Layer 7 of a small transformer language model trained on English Wikipedia (11 layers, counted from 0, width 128).
A neuron adds its activation times its output weights to the MLP's output. To switch it off is to set its activation to zero at one token and run the rest of the model.

Output weights of the MLP neurons that the questions are about. A number n stands for (n - 500) times 0.00058.
n19: 462 406 491 314 405 468 377 460 488 581 719 577 445 577 503 503 299 609 329 494 447 691 581 497 555 524 506 480 456 544 326 571 540 543 443 409 573 570 773 448 577 441 698 518 581 524 349 615 378 509 656 540 418 612 330 613 584 689 447 458 422 418 382 438 307 416 509 614 469 521 604 610 640 493 445 313 557 376 360 476 708 371 485 581 546 421 430 620 468 302 497 441 630 445 369 531 455 471 476 441 476 439 718 385 350 609 664 493 399 503 469 528 619 581 522 467 543 543 689 521 540 559 341 734 484 348 444 476
n129: 205 515 507 373 465 410 347 674 482 609 559 697 680 559 230 391 566 512 404 439 563 451 485 459 488 707 284 566 469 440 749 769 425 714 486 380 524 406 303 235 555 511 597 294 607 566 420 564 465 532 567 503 572 481 748 500 485 535 657 533 463 496 448 481 482 500 750 608 408 397 588 762 397 587 439 802 341 592 585 594 283 546 533 600 475 529 684 536 325 550 447 385 374 450 424 347 443 353 533 485 600 242 384 614 531 601 572 440 310 588 343 584 383 483 533 625 440 565 631 493 224 676 493 594 643 570 598 374
n169: 551 470 599 500 380 524 566 520 372 532 229 538 368 403 562 460 404 597 512 463 690 642 570 381 589 293 374 627 478 645 347 453 505 410 548 632 500 399 545 686 428 556 503 472 332 430 509 561 602 550 704 421 555 406 516 506 456 603 589 225 476 456 429 503 611 447 576 661 400 319 461 518 522 428 678 544 473 590 623 354 511 512 639 557 529 388 530 648 457 545 654 491 557 333 642 439 421 429 581 579 477 494 555 465 522 262 428 600 460 529 530 401 645 354 459 521 649 457 348 598 440 461 482 389 485 459 519 394
n171: 413 469 683 463 454 330 631 624 342 489 474 443 404 598 418 627 568 569 599 569 579 305 480 383 315 290 536 439 523 472 592 456 331 550 530 543 709 517 681 371 433 479 417 602 408 632 465 784 656 397 452 516 256 724 557 399 480 396 386 304 331 543 490 521 662 390 497 531 527 565 431 468 562 610 507 620 566 528 466 655 487 751 527 526 614 540 535 516 561 335 377 609 397 679 560 466 461 425 466 388 542 624 514 426 660 198 590 604 543 237 469 537 478 519 746 476 581 567 259 361 563 617 592 398 493 401 535 344
n173: 600 347 563 426 510 503 387 571 428 370 503 435 469 434 459 488 506 802 544 509 608 510 676 359 480 334 490 570 497 554 562 447 332 640 570 526 411 420 750 517 413 506 404 379 415 661 529 612 465 596 608 468 373 351 362 456 437 425 650 472 596 594 538 385 663 449 491 462 626 709 544 589 466 807 528 559 523 550 396 420 629 497 450 460 602 472 488 369 564 396 584 730 546 458 604 491 558 520 512 472 422 536 348 611 401 595 518 555 586 202 576 403 224 614 573 604 351 485 326 389 721 461 565 388 421 453 381 411
n236: 494 437 571 497 582 465 529 568 255 456 597 528 402 509 340 577 612 470 672 503 668 522 503 379 323 398 369 355 467 655 539 278 532 424 606 611 633 571 561 309 509 456 427 600 400 453 345 432 447 482 472 436 589 432 514 596 287 521 699 348 589 457 478 611 674 532 312 500 650 548 588 503 587 567 524 465 468 567 519 483 678 549 654 724 457 509 459 358 447 551 569 625 583 791 574 475 536 359 497 494 426 484 536 361 611 549 589 368 493 347 614 441 500 454 497 511 429 574 162 408 497 380 520 403 464 641 512 466
n260: 475 410 545 169 474 478 333 605 454 593 503 706 597 507 479 472 222 579 560 527 443 438 507 504 319 801 607 437 369 564 504 793 314 530 312 478 530 441 435 578 427 493 443 333 500 564 577 500 672 342 468 467 417 478 615 608 585 409 682 564 339 368 752 559 507 593 453 422 284 524 360 544 606 706 538 467 544 546 511 574 424 504 291 387 483 445 323 562 632 575 395 521 625 467 504 532 554 649 524 380 524 729 288 465 422 607 624 517 366 438 618 468 415 596 635 610 271 375 571 352 585 615 398 496 745 355 765 559
n314: 479 390 608 680 368 493 315 433 376 500 353 611 656 601 578 540 493 887 347 431 421 389 605 665 681 458 468 625 503 627 479 510 628 275 385 383 244 447 246 464 477 561 634 431 503 420 532 589 506 481 646 544 593 329 394 694 507 400 312 554 668 576 313 504 444 517 661 270 432 474 569 405 598 462 411 522 570 566 625 496 500 405 360 431 487 586 436 405 489 480 471 605 507 525 490 510 343 504 487 422 313 383 546 540 436 589 725 468 617 500 353 385 448 646 806 618 569 576 571 426 528 597 649 474 568 490 567 682
n325: 433 371 407 714 782 344 524 704 220 464 462 629 610 294 384 600 323 461 515 475 313 481 427 125 379 463 211 607 527 390 530 449 136 687 468 713 397 614 425 274 568 442 739 654 482 538 440 595 541 655 369 541 528 395 402 708 536 431 581 418 383 654 733 538 553 507 586 566 529 535 535 545 492 589 436 524 537 487 416 576 463 696 603 546 536 418 715 468 443 416 462 565 525 579 567 547 409 538 482 482 553 477 340 530 356 567 691 496 443 579 507 608 623 266 547 487 715 465 428 441 637 497 634 339 470 442 503 320
n329: 520 418 450 376 358 414 458 437 286 535 403 608 469 689 270 471 468 459 419 540 458 573 571 520 662 684 672 395 634 445 590 529 438 408 497 412 576 551 504 534 433 575 533 239 519 488 656 500 521 616 613 734 563 427 399 287 455 417 392 562 669 363 371 392 444 438 607 606 503 695 537 463 186 392 497 707 394 369 616 611 524 580 674 544 554 528 527 410 511 491 518 642 472 510 460 506 463 422 519 625 562 574 385 485 696 381 522 500 666 665 458 580 327 456 293 546 656 576 599 350 446 549 624 396 645 506 384 368
n338: 376 565 627 461 582 649 540 493 419 415 567 500 309 511 654 444 295 295 190 459 349 584 418 608 645 269 664 549 355 612 482 592 569 511 300 515 500 531 632 391 430 457 558 473 418 541 423 662 523 463 489 619 556 452 564 356 700 561 565 400 500 647 493 664 434 489 436 539 479 558 563 641 710 687 503 573 511 421 610 685 377 344 619 693 476 347 768 658 436 748 551 372 521 651 610 299 390 552 567 560 560 441 515 406 224 309 535 492 407 403 536 320 570 259 532 266 489 295 523 534 585 283 538 492 620 471 625 458
n358: 480 530 556 583 248 536 515 634 481 532 512 532 598 678 614 557 584 331 653 513 484 473 594 398 585 522 452 609 448 644 345 536 542 367 356 253 402 516 405 401 401 614 513 772 720 466 590 626 482 546 529 247 503 403 493 618 494 488 280 654 379 287 376 469 327 578 670 346 471 450 449 544 465 507 538 617 337 506 591 403 624 473 516 663 599 576 503 409 394 607 519 630 475 272 527 445 475 701 459 426 631 416 636 662 391 456 513 436 466 472 415 397 319 698 682 558 322 529 438 485 404 627 430 629 510 536 552 554
n407: 566 554 656 448 696 531 468 406 526 430 281 466 414 337 553 324 542 593 496 364 823 664 333 334 345 555 576 404 565 504 532 584 412 572 367 791 414 537 628 488 365 400 589 529 534 565 370 586 479 605 469 227 634 461 474 632 458 460 462 556 658 565 374 508 682 535 580 556 546 419 564 575 700 538 552 475 738 817 424 386 695 544 403 691 493 560 536 489 543 482 308 641 310 374 504 278 555 280 418 314 25 504 640 662 564 314 552 812 484 512 581 296 609 298 481 517 414 578 348 478 419 427 548 428 416 458 504 730
n424: 500 706 555 789 445 369 354 526 407 537 628 560 371 511 538 659 275 713 428 547 515 790 417 439 587 390 603 476 571 675 379 289 601 532 526 646 447 744 635 599 694 530 420 518 470 557 251 325 355 722 458 556 370 403 259 474 523 547 565 194 359 424 648 421 581 500 378 465 353 507 543 669 468 297 448 430 465 647 530 446 809 480 663 383 511 596 532 427 274 657 565 330 467 340 422 369 780 563 600 496 118 453 567 370 342 478 629 434 468 660 477 481 550 590 568 356 273 566 483 417 462 547 622 554 484 583 564 548
n427: 322 723 627 392 619 544 460 294 588 589 550 402 410 493 489 416 585 523 575 404 331 445 496 648 403 480 452 395 460 644 677 372 500 474 710 615 584 590 542 564 321 482 655 401 312 588 529 603 590 304 593 404 507 383 420 458 514 662 170 700 547 541 735 526 434 518 385 656 418 210 450 663 565 377 680 500 493 490 589 681 483 518 559 538 503 580 446 411 472 442 574 539 531 794 434 560 305 556 587 518 436 648 526 526 660 621 382 658 377 666 550 327 270 524 379 456 496 267 642 638 411 517 513 445 228 457 561 303
n451: 572 619 417 563 412 538 532 467 410 288 487 507 654 507 628 563 366 600 271 545 323 345 510 459 539 560 493 207 605 609 469 470 602 528 581 465 338 342 799 564 626 388 582 445 312 592 705 439 324 503 331 441 470 459 572 543 544 439 459 614 456 500 753 507 454 375 497 565 426 374 547 479 608 289 736 684 669 522 561 567 359 510 576 614 655 451 497 597 375 380 205 318 503 552 424 450 477 528 434 410 432 426 518 664 655 566 530 602 348 613 384 530 552 454 547 536 514 628 674 423 568 606 337 485 634 298 519 441

Each question names a token from some text and the token that comes next. It shows the activations a of the neurons there, in the order above. A number n stands for (n - 500) times 0.0049.

Then comes g, the gradient of the next token's log-probability with respect to the MLP's output, scaled to length 1. A neuron's effect is roughly proportional to its activation times (output weights . g). A number n stands for (n - 500) times 0.00068.

"and ", then "cl"
a: 472 465 466 487 493 469 485 834 480 473 488 471 763 484 468 472
g: 613 486 394 599 393 461 155 629 511 783 494 487 666 743 368 526 423 503 361 482 733 393 498 550 612 747 540 504 495 595 320 517 325 486 551 385 414 385 262 418 784 565 618 582 365 636 501 510 596 377 384 550 630 323 450 404 430 498 649 499 429 516 449 402 404 342 427 452 357 481 590 313 430 438 391 501 530 730 505 597 610 648 490 485 531 573 790 369 593 627 710 663 440 389 555 350 418 532 484 299 418 752 647 613 474 507 228 313 291 633 435 488 643 797 588 339 357 471 407 644 595 318 247 473 729 470 505 626
Which neuron, switched off, lowers the next token's probability most? n314

"ed ", then "the "
a: 476 483 484 475 475 477 478 615 493 465 493 473 745 499 495 482
g: 279 506 412 474 681 479 557 483 366 574 652 417 580 447 546 544 525 504 452 462 660 398 679 590 327 535 656 561 486 393 515 511 407 387 289 336 618 670 410 279 349 727 482 466 507 200 558 418 442 526 813 380 623 351 665 787 365 429 481 450 542 544 153 450 268 725 518 583 379 493 360 521 769 540 577 464 696 348 388 393 543 414 404 564 555 500 471 571 388 713 409 417 418 653 408 438 749 306 524 341 478 502 867 442 659 506 708 530 555 438 636 321 448 586 494 433 485 593 698 339 414 574 670 610 275 638 496 443
Which two neurons, each switched off alone, lower its probability most, in order? n407, n314

"o", then "o"
a: 474 556 550 479 477 473 471 466 681 466 518 532 491 546 465 469
g: 516 417 541 662 599 310 531 334 299 635 760 704 658 337 439 534 79 456 385 729 401 502 466 325 414 584 642 542 343 505 582 361 623 567 479 530 514 610 549 346 477 555 455 472 472 563 707 548 632 515 346 481 231 301 364 535 359 279 427 509 551 641 384 594 497 678 461 765 241 574 505 646 468 523 431 610 573 592 501 298 574 485 397 828 732 584 546 488 743 342 293 274 625 552 673 592 583 402 424 475 335 269 551 489 454 441 544 543 415 439 490 510 555 499 649 557 393 674 516 227 551 671 360 416 512 623 581 554
Which two neurons, each switched off alone, lower its probability most, in order? n325, n424

"ep", then "ar"
a: 472 465 467 730 465 480 492 470 466 476 484 471 482 478 715 467
g: 457 352 681 550 454 304 549 692 654 204 362 689 674 594 251 392 472 415 426 490 333 582 426 468 378 428 688 437 557 464 301 478 338 614 551 393 499 272 665 483 501 351 738 610 455 388 480 580 508 317 305 482 638 629 213 497 814 513 443 521 512 748 687 866 527 486 294 435 706 439 642 381 518 596 432 438 786 544 562 528 579 429 445 393 514 488 526 412 476 437 353 440 370 586 380 521 562 445 378 387 480 503 836 603 654 464 467 471 725 432 575 614 383 785 473 503 406 436 471 679 675 405 509 453 471 326 524 427
Which neuron, switched off, lowers the next token's probability most? n171

"202", then "2"
a: 466 472 482 467 568 475 490 537 472 478 553 473 465 493 487 471
g: 633 627 425 501 546 450 578 255 555 368 761 312 297 617 462 450 564 576 489 592 701 456 406 419 361 329 493 479 513 644 482 637 517 720 365 453 499 604 603 375 468 396 442 468 536 507 600 571 532 466 371 604 382 292 418 446 460 649 568 802 711 542 650 612 589 628 515 405 403 644 190 809 473 498 285 523 623 641 424 559 437 236 537 571 382 565 523 469 374 329 504 247 639 528 679 391 498 459 479 542 312 420 828 507 586 466 502 629 433 580 534 394 333 337 319 635 490 274 532 454 546 727 245 509 877 345 510 468
Which neuron, switched off, lowers the next token's probability most? n338

"h", then "im"
a: 467 480 468 468 630 466 467 495 479 482 466 473 480 520 498 471
g: 478 454 455 464 406 511 354 612 610 282 514 545 450 684 505 366 250 252 506 481 651 670 496 632 474 420 419 747 705 542 440 432 520 609 486 357 397 515 561 379 687 613 889 362 549 506 540 595 352 581 437 584 493 510 293 457 389 692 611 621 844 428 543 449 610 611 511 315 404 843 538 550 481 446 379 558 530 595 465 397 537 582 404 409 498 404 388 393 405 546 464 516 670 667 263 426 838 579 453 529 436 335 310 386 368 696 475 526 622 193 422 435 557 649 578 550 463 469 469 426 327 506 569 510 827 453 197 385
Which neuron, switched off, lowers the next token's probability most? n173

"k", then "st"
a: 491 620 476 481 478 475 467 475 492 480 467 468 479 466 483 480
g: 539 665 533 733 262 500 315 456 314 513 450 492 520 696 506 628 543 642 517 511 515 714 619 556 395 433 454 671 562 435 546 632 396 348 558 486 271 575 491 521 435 572 415 351 311 552 111 412 608 704 465 577 435 308 543 534 416 536 592 345 377 616 417 344 302 444 369 659 735 488 241 306 522 369 415 428 499 572 700 579 617 599 448 410 513 478 488 474 415 514 586 317 577 637 480 489 469 333 671 329 367 569 527 676 485 555 439 662 662 543 612 654 300 292 895 479 411 384 305 567 542 445 809 533 840 486 509 493
Which neuron, switched off, raises the next token's probability most? n424

"r", then "at"
a: 480 466 477 476 598 466 465 495 490 493 466 500 493 497 494 485
g: 306 530 594 476 643 633 827 538 373 468 381 440 642 260 548 472 621 676 358 589 599 562 704 229 527 387 627 583 595 891 566 519 412 521 312 619 366 477 782 446 343 485 290 434 540 654 605 543 624 403 505 638 408 544 395 675 546 433 463 618 396 285 302 618 379 300 286 550 443 533 575 729 497 330 453 394 423 481 500 507 509 388 510 412 687 326 358 655 571 459 441 351 656 478 641 388 361 510 558 416 388 498 227 628 569 753 490 302 424 485 260 372 502 535 525 563 715 668 630 650 565 546 291 519 386 549 472 584
Which neuron, switched off, lowers the next token's probability most? n173

"z", then "id"
a: 465 493 465 492 471 466 487 466 465 467 477 485 465 491 467 466
g: 597 517 579 346 327 273 388 536 495 414 369 565 811 373 584 439 616 562 300 358 413 580 546 467 555 371 392 660 464 550 394 528 583 611 370 535 553 626 724 575 643 552 475 536 769 441 654 603 564 602 469 408 449 534 752 687 518 538 608 485 541 510 641 570 497 419 538 616 487 465 708 556 174 546 722 434 416 653 301 600 506 485 379 395 432 596 501 520 741 730 511 355 514 341 395 479 334 415 464 669 488 461 53 726 462 655 432 529 392 293 381 515 227 422 513 604 412 561 343 190 343 475 367 638 632 546 635 317
Which neuron, switched off, lowers the next token's probability most? n427

"E", then "d"
a: 475 466 488 483 494 471 494 465 466 498 465 491 466 467 473 476
g: 759 588 506 675 471 507 447 670 651 567 448 679 189 341 613 771 500 571 552 315 617 484 668 580 564 241 519 495 467 512 369 540 387 544 439 344 714 329 630 281 543 687 433 800 421 452 474 429 734 406 433 463 515 379 580 333 600 362 478 544 666 402 586 546 457 381 404 444 409 547 488 542 368 365 585 223 297 408 265 441 768 523 413 395 603 437 215 659 472 510 425 383 704 455 357 517 615 416 463 445 652 576 629 550 400 576 622 360 586 478 628 629 584 669 648 288 496 160 549 516 620 474 478 662 568 295 512 586
Which two neurons, each switched off alone, lower its probability most, in order? n129, n407

"T", then "F"
a: 466 485 473 482 497 470 473 467 477 483 475 466 467 487 470 470
g: 368 508 478 415 708 336 275 441 418 520 862 417 731 435 624 485 440 324 438 627 564 453 453 577 594 502 423 186 574 543 524 566 424 535 397 627 282 385 568 505 616 710 376 428 446 457 454 432 396 592 519 624 317 716 628 309 549 500 542 482 534 421 666 433 550 669 313 544 504 264 636 477 721 406 359 382 563 416 439 476 476 224 609 355 532 544 630 431 571 747 377 302 565 706 384 441 716 780 551 376 462 478 685 546 662 542 430 418 661 523 617 471 513 465 472 257 903 601 390 469 419 540 398 553 338 301 692 477
Which two neurons, each switched off alone, lower its probability most, in order? n358, n314

"a ", then "f"
a: 465 485 466 472 467 470 482 508 496 470 467 557 475 469 484 480
g: 567 564 529 464 199 655 519 660 438 715 687 449 710 360 586 496 408 601 473 568 481 562 503 445 394 731 531 418 590 745 559 595 486 559 531 517 323 404 241 757 390 426 432 533 408 208 328 483 488 363 546 441 311 457 544 556 389 293 364 440 498 310 599 698 552 527 495 468 388 463 590 498 461 444 565 432 321 578 678 612 694 381 384 337 483 693 493 395 491 724 425 269 521 349 708 259 761 618 424 380 537 524 387 555 594 603 341 775 686 538 485 735 547 300 695 415 290 549 348 431 367 769 428 450 587 553 623 502
Which neuron, switched off, lowers the next token's probability most? n358

"ov", then "e "
a: 475 466 476 472 490 466 507 476 483 482 605 540 481 531 529 467
g: 546 528 392 727 267 657 502 734 480 747 566 693 348 312 304 487 532 521 713 465 566 503 442 376 537 527 688 496 498 674 577 589 450 178 420 476 403 615 544 531 571 148 310 325 277 322 605 489 359 461 588 571 714 481 613 418 560 538 427 221 548 742 477 539 349 369 548 485 588 425 436 381 431 638 496 497 305 480 431 696 504 315 414 483 623 363 484 581 152 604 611 512 399 583 298 487 700 354 486 543 520 537 490 427 348 484 472 678 570 369 662 463 630 555 672 273 788 456 623 537 529 623 507 537 384 698 598 600
Which neuron, switched off, lowers the next token's probability most? n338

"w", then "il"
a: 472 477 471 473 477 481 472 479 470 713 494 467 485 475 489 485
g: 494 259 442 321 276 512 541 341 525 362 512 685 706 388 489 556 509 681 425 611 496 394 446 337 379 631 388 703 685 456 811 488 475 627 327 435 307 660 682 475 663 287 447 465 465 521 465 599 589 173 491 677 652 721 734 421 600 542 388 404 705 530 625 347 502 603 372 534 438 285 482 672 437 592 401 593 508 630 283 415 242 473 556 317 199 560 422 503 508 657 367 564 501 689 344 602 505 411 566 489 301 467 536 528 402 592 640 671 669 542 382 554 490 498 550 327 450 691 536 455 662 275 681 602 485 550 576 318
Which neuron, switched off, lowers the next token's probability most? n358

"ed ", then "to "
a: 470 493 467 473 468 473 472 517 487 490 491 465 612 495 706 471
g: 579 578 378 509 299 476 444 391 524 528 584 728 388 556 430 554 468 435 658 418 439 496 512 513 387 623 329 572 532 429 906 413 476 485 609 552 653 532 523 468 637 179 524 449 348 390 270 466 571 347 476 613 468 348 588 628 422 683 496 525 590 436 455 589 271 404 399 460 480 656 441 565 121 226 700 516 678 357 597 424 638 377 639 462 306 485 305 365 642 543 737 501 445 482 516 493 500 540 388 439 695 774 436 452 272 679 224 337 708 709 439 468 657 637 332 457 748 519 591 413 569 557 521 557 477 527 748 523
Which neuron, switched off, lowers the next token's probability most? n427

"an", then "g"
a: 673 468 488 481 465 491 465 467 470 477 474 486 473 466 483 559
g: 442 522 344 442 770 469 516 783 568 385 353 529 557 663 504 495 217 675 445 462 579 407 442 623 678 401 308 525 456 506 481 481 436 340 369 655 365 493 338 761 372 405 326 525 536 590 558 268 448 426 626 452 729 607 407 488 529 378 247 352 421 552 367 404 383 635 497 664 365 316 526 572 592 473 555 524 714 370 606 85 472 562 559 336 591 556 471 826 557 597 704 607 385 529 420 628 652 506 459 439 632 490 581 473 275 401 647 247 460 438 380 547 627 398 621 581 447 601 698 574 299 654 653 698 601 351 465 626
Which two neurons, each switched off alone, lower its probability most, in order? n19, n173

"z", then "a"
a: 499 470 494 496 475 470 471 474 468 481 474 494 477 500 496 476
g: 681 595 590 453 448 693 679 293 423 473 533 452 575 587 691 578 566 549 595 563 651 464 532 434 217 343 250 518 403 404 354 465 532 674 624 423 364 442 376 646 471 502 395 338 460 394 556 470 537 568 538 389 578 455 404 484 487 444 469 578 245 529 412 430 306 521 478 462 665 652 499 303 442 500 816 465 487 621 377 716 687 349 516 562 558 831 269 465 479 267 569 559 445 350 253 654 573 537 481 408 613 346 417 493 608 683 522 176 583 393 381 686 695 469 490 669 362 742 483 279 632 447 481 474 787 400 519 786
Which neuron, switched off, lowers the next token's probability most? n338

"t", then "op"
a: 486 466 478 500 491 506 475 480 473 492 505 470 490 494 465 508
g: 772 655 639 687 732 366 674 599 425 443 505 387 437 547 438 556 890 519 540 526 453 443 333 566 410 364 312 375 441 502 521 367 521 629 490 556 441 298 595 583 442 393 439 494 375 355 308 553 447 669 614 371 365 309 346 540 562 535 500 425 789 451 549 495 491 511 565 462 399 430 537 315 653 578 530 305 543 475 613 727 499 477 590 567 260 459 561 538 496 451 356 627 308 366 435 417 730 666 355 727 547 502 642 465 192 511 359 649 436 745 536 593 845 502 272 311 356 555 400 620 316 783 484 385 461 595 535 522
Which neuron, switched off, lowers the next token's probability most? n260

"al ", then "for"
a: 473 486 465 468 485 482 485 726 477 515 469 484 485 465 473 479
g: 578 771 495 535 356 540 519 339 418 446 568 419 608 666 411 677 679 500 413 379 495 765 633 469 634 403 215 698 697 600 490 417 455 670 456 451 400 549 373 617 438 495 293 575 390 314 329 446 476 474 702 564 333 299 459 485 609 389 434 349 553 705 647 479 634 612 339 726 770 471 556 702 758 461 698 557 295 282 558 385 498 477 513 351 304 519 537 648 358 576 331 582 614 333 308 328 667 497 376 460 406 391 584 397 667 409 476 373 429 582 499 425 239 500 537 402 450 513 569 677 402 570 593 538 254 588 737 669
Which neuron, switched off, lowers the next token's probability most? n314

"ar", then "n"
a: 466 497 466 469 469 478 493 473 467 465 471 482 498 484 485 466
g: 373 554 594 350 605 465 641 460 572 490 489 457 484 428 416 298 304 555 385 531 574 496 547 540 500 283 650 456 562 610 461 326 558 566 660 543 396 561 313 605 557 602 507 447 326 650 410 218 297 466 205 459 433 437 390 204 463 852 646 637 519 533 443 292 480 430 581 506 297 452 391 544 589 503 431 587 624 532 508 563 210 461 422 389 460 672 491 356 713 514 474 638 481 725 693 475 263 339 536 680 501 461 352 755 600 731 585 824 622 289 528 648 617 491 222 533 693 361 563 580 495 607 570 546 727 378 505 554
Which neuron, switched off, lowers the next token's probability most? n358

"from ", then "est"
a: 470 468 466 466 490 469 477 549 475 480 466 484 859 479 465 484
g: 299 339 571 630 271 578 517 583 578 560 263 578 708 514 501 415 441 671 462 466 513 563 500 501 578 454 442 555 289 729 247 372 612 448 491 448 733 547 309 490 572 442 597 554 477 512 582 447 450 519 361 605 354 423 580 713 473 418 414 514 700 425 707 585 600 544 574 160 404 604 437 557 559 165 536 589 248 545 604 515 423 731 501 516 577 417 546 536 514 557 323 572 503 320 529 395 375 578 666 526 471 471 379 645 446 746 584 639 522 249 365 498 230 631 782 698 305 454 183 534 603 478 435 483 862 388 477 504
Which neuron, switched off, lowers the next token's probability most? n314

"pr", then "of"
a: 466 467 656 498 470 488 469 466 467 535 470 491 509 466 495 476
g: 395 721 344 656 396 347 415 599 336 601 374 370 468 266 682 677 531 472 723 508 364 593 579 602 531 330 672 528 720 473 566 586 592 600 606 451 393 284 401 350 542 681 579 463 252 550 399 671 570 558 670 483 515 507 384 435 393 646 521 558 600 413 393 693 520 365 513 431 668 256 353 217 595 372 543 350 426 467 515 643 379 622 552 561 319 655 681 832 447 425 565 690 754 665 365 252 536 465 468 342 346 550 500 503 689 447 371 608 684 338 635 358 215 388 531 665 486 496 526 491 430 618 558 392 474 288 496 532
Which neuron, switched off, lowers the next token's probability most? n169

"on", then "th"
a: 466 465 469 492 466 484 496 485 465 466 465 492 494 876 477 466
g: 583 600 467 442 422 444 374 590 681 300 592 556 489 442 534 390 518 359 750 543 554 340 745 529 462 524 581 588 598 507 598 591 405 705 381 378 485 187 629 672 350 824 403 532 246 704 461 513 549 506 619 791 541 522 339 567 648 605 355 450 417 398 426 533 541 612 538 565 468 528 509 600 707 664 508 290 479 638 167 636 491 445 408 528 413 540 507 604 390 601 382 434 206 433 504 421 452 593 403 342 768 396 557 544 700 405 522 775 355 387 549 285 274 200 562 274 463 517 388 642 603 430 606 327 500 609 509 473
Which neuron, switched off, raises the next token's probability most? n424

"ent", then "er"
a: 469 497 470 496 560 465 604 479 466 485 467 470 496 495 481 468
g: 552 515 332 500 423 411 448 111 645 440 221 300 418 616 562 492 457 455 481 307 723 593 467 644 499 319 500 314 552 669 471 393 465 616 697 401 542 376 643 594 508 393 422 594 503 368 667 688 467 338 327 539 438 325 360 320 615 613 550 611 469 447 523 455 570 357 279 651 409 459 626 400 481 499 814 303 525 272 363 454 599 633 489 423 341 533 647 596 618 425 682 646 641 461 623 610 287 471 591 532 485 588 512 487 644 353 620 683 430 567 688 410 487 628 720 823 222 450 446 439 541 411 403 624 810 525 452 542
Which neuron, switched off, lowers the next token's probability most? n325

"S", then "c"
a: 485 465 587 469 468 504 471 466 465 467 466 469 480 472 465 470
g: 807 516 553 540 418 437 395 790 345 559 538 398 550 474 457 684 559 583 597 346 656 429 648 523 586 614 449 423 329 388 454 504 533 323 591 435 511 532 515 267 839 511 594 646 355 679 484 587 363 520 552 605 475 444 578 355 368 518 710 336 485 561 188 698 468 352 510 510 349 513 424 347 718 470 397 479 469 421 589 632 605 376 303 633 453 535 507 517 604 621 399 419 663 484 330 507 442 482 507 245 593 753 531 655 532 234 405 585 579 309 556 412 414 535 526 383 553 309 647 852 188 552 543 432 441 238 755 494
Which neuron, switched off, lowers the next token's probability most? n169

"the ", then "em"
a: 477 489 612 482 495 470 468 683 468 472 469 475 916 471 471 465
g: 206 404 553 666 302 495 494 523 554 596 471 550 411 668 442 646 410 452 375 396 484 630 325 594 499 625 480 434 372 782 383 222 632 478 439 331 518 537 512 525 351 401 742 469 559 335 422 679 420 497 559 745 502 399 677 503 337 474 389 386 590 520 674 428 411 688 365 391 447 467 545 436 423 303 685 609 622 669 455 308 536 275 675 468 435 411 482 604 578 482 289 535 678 440 785 562 594 583 615 234 432 539 392 617 501 666 679 334 721 261 457 514 483 763 667 661 331 298 379 462 655 525 310 538 670 678 472 433
Which neuron, switched off, lowers the next token's probability most? n314

"ec", then "ame "
a: 467 467 466 481 520 492 476 467 466 488 476 465 465 488 467 783
g: 479 425 250 647 498 515 323 480 403 318 511 337 316 468 239 477 684 511 371 608 256 296 438 409 357 525 705 483 503 573 419 410 452 185 448 624 538 466 552 502 633 482 381 365 468 658 425 668 458 509 627 464 535 596 729 415 501 457 190 517 377 539 445 508 451 499 386 528 645 555 460 690 474 496 500 681 858 469 460 817 520 388 635 665 691 676 735 711 318 452 254 608 622 568 547 682 473 475 389 509 651 711 449 627 662 467 268 553 539 461 527 595 274 546 608 394 734 496 323 428 318 392 607 452 509 582 550 445
Which neuron, switched off, lowers the next token's probability most? n451

"ak", then "li"
a: 470 607 466 465 516 466 471 498 484 467 488 474 499 465 497 470
g: 407 438 433 439 654 442 92 688 392 381 583 362 457 482 538 381 202 509 410 552 606 519 656 489 464 530 458 716 723 469 493 458 508 289 289 523 455 304 676 259 540 525 511 581 552 511 611 487 689 356 647 497 372 512 582 567 441 338 550 734 673 411 342 567 377 531 666 624 491 419 328 625 661 428 498 749 695 688 591 291 530 582 502 233 428 295 474 452 501 360 437 632 641 748 502 536 492 580 662 601 449 561 385 669 561 367 762 350 391 446 494 384 510 628 436 260 683 465 381 321 439 558 382 607 581 467 797 497
Which neuron, switched off, raises the next token's probability most? n260

"e ", then "be"
a: 472 741 473 538 486 471 512 469 475 488 479 514 495 474 490 468
g: 394 597 347 670 640 343 591 475 532 558 405 401 511 467 344 264 508 476 352 604 163 495 449 385 474 642 328 614 411 419 677 555 374 717 643 485 628 627 401 709 399 193 648 476 556 529 395 366 581 476 603 432 498 603 496 644 643 523 471 609 417 361 522 621 515 368 555 262 380 348 628 599 337 239 708 611 543 528 640 555 671 632 522 654 671 535 452 423 375 363 870 366 666 461 493 289 732 668 552 561 677 385 198 276 525 579 580 496 321 332 472 677 521 589 543 522 534 493 642 437 484 351 625 522 549 358 319 485
Which neuron, switched off, lowers the next token's probability most? n129

". ", then "The "
a: 477 477 556 473 467 581 499 465 572 466 470 465 758 465 477 470
g: 420 681 572 807 494 590 579 471 339 550 563 503 527 470 610 483 722 305 301 522 510 751 386 689 505 613 682 373 449 280 519 547 521 404 461 549 487 683 481 580 278 450 370 258 312 518 620 434 510 594 614 478 503 451 603 572 707 363 535 583 456 640 323 748 488 517 523 591 398 354 399 535 494 268 551 490 738 298 432 637 551 553 598 522 484 399 352 597 384 627 414 412 321 541 451 578 604 665 532 317 388 585 578 287 508 304 583 772 876 440 693 494 345 415 301 255 555 511 522 454 325 371 423 468 254 711 412 655
Which neuron, switched off, lowers the next token's probability most? n407

"ow", then "n "
a: 486 480 474 584 467 470 466 485 497 484 481 477 467 480 620 473
g: 513 467 715 302 342 593 549 471 796 523 505 507 590 596 497 318 466 683 535 502 394 448 502 818 375 475 506 449 714 571 533 639 535 565 667 466 504 503 977 521 434 450 534 481 408 399 623 606 370 290 635 476 598 677 428 392 603 523 311 374 588 319 485 496 292 232 464 512 453 573 613 690 413 679 399 399 315 383 505 613 545 305 556 555 388 525 493 383 611 564 508 549 260 624 658 454 509 742 516 376 599 343 456 374 681 465 462 603 442 562 542 564 302 410 464 286 630 208 452 505 260 670 267 496 420 790 473 491
Which neuron, switched off, lowers the next token's probability most? n427

"Al", then "ic"
a: 517 466 604 475 485 472 465 472 491 475 465 482 469 487 491 465
g: 458 491 628 505 463 445 574 555 337 569 228 818 454 514 512 775 596 608 334 328 444 322 362 555 670 320 499 697 293 483 517 392 613 560 585 578 337 537 490 405 478 297 308 625 540 388 443 762 305 444 397 650 427 498 491 509 542 418 573 454 465 411 624 366 542 421 276 728 424 457 668 501 461 586 585 547 461 487 612 444 332 734 707 556 555 577 411 521 618 614 489 824 344 475 608 599 208 652 558 790 569 233 547 588 254 655 357 318 453 566 354 303 406 349 795 618 483 449 556 454 506 466 636 568 506 430 522 422
Which neuron, switched off, lowers the next token's probability most? n169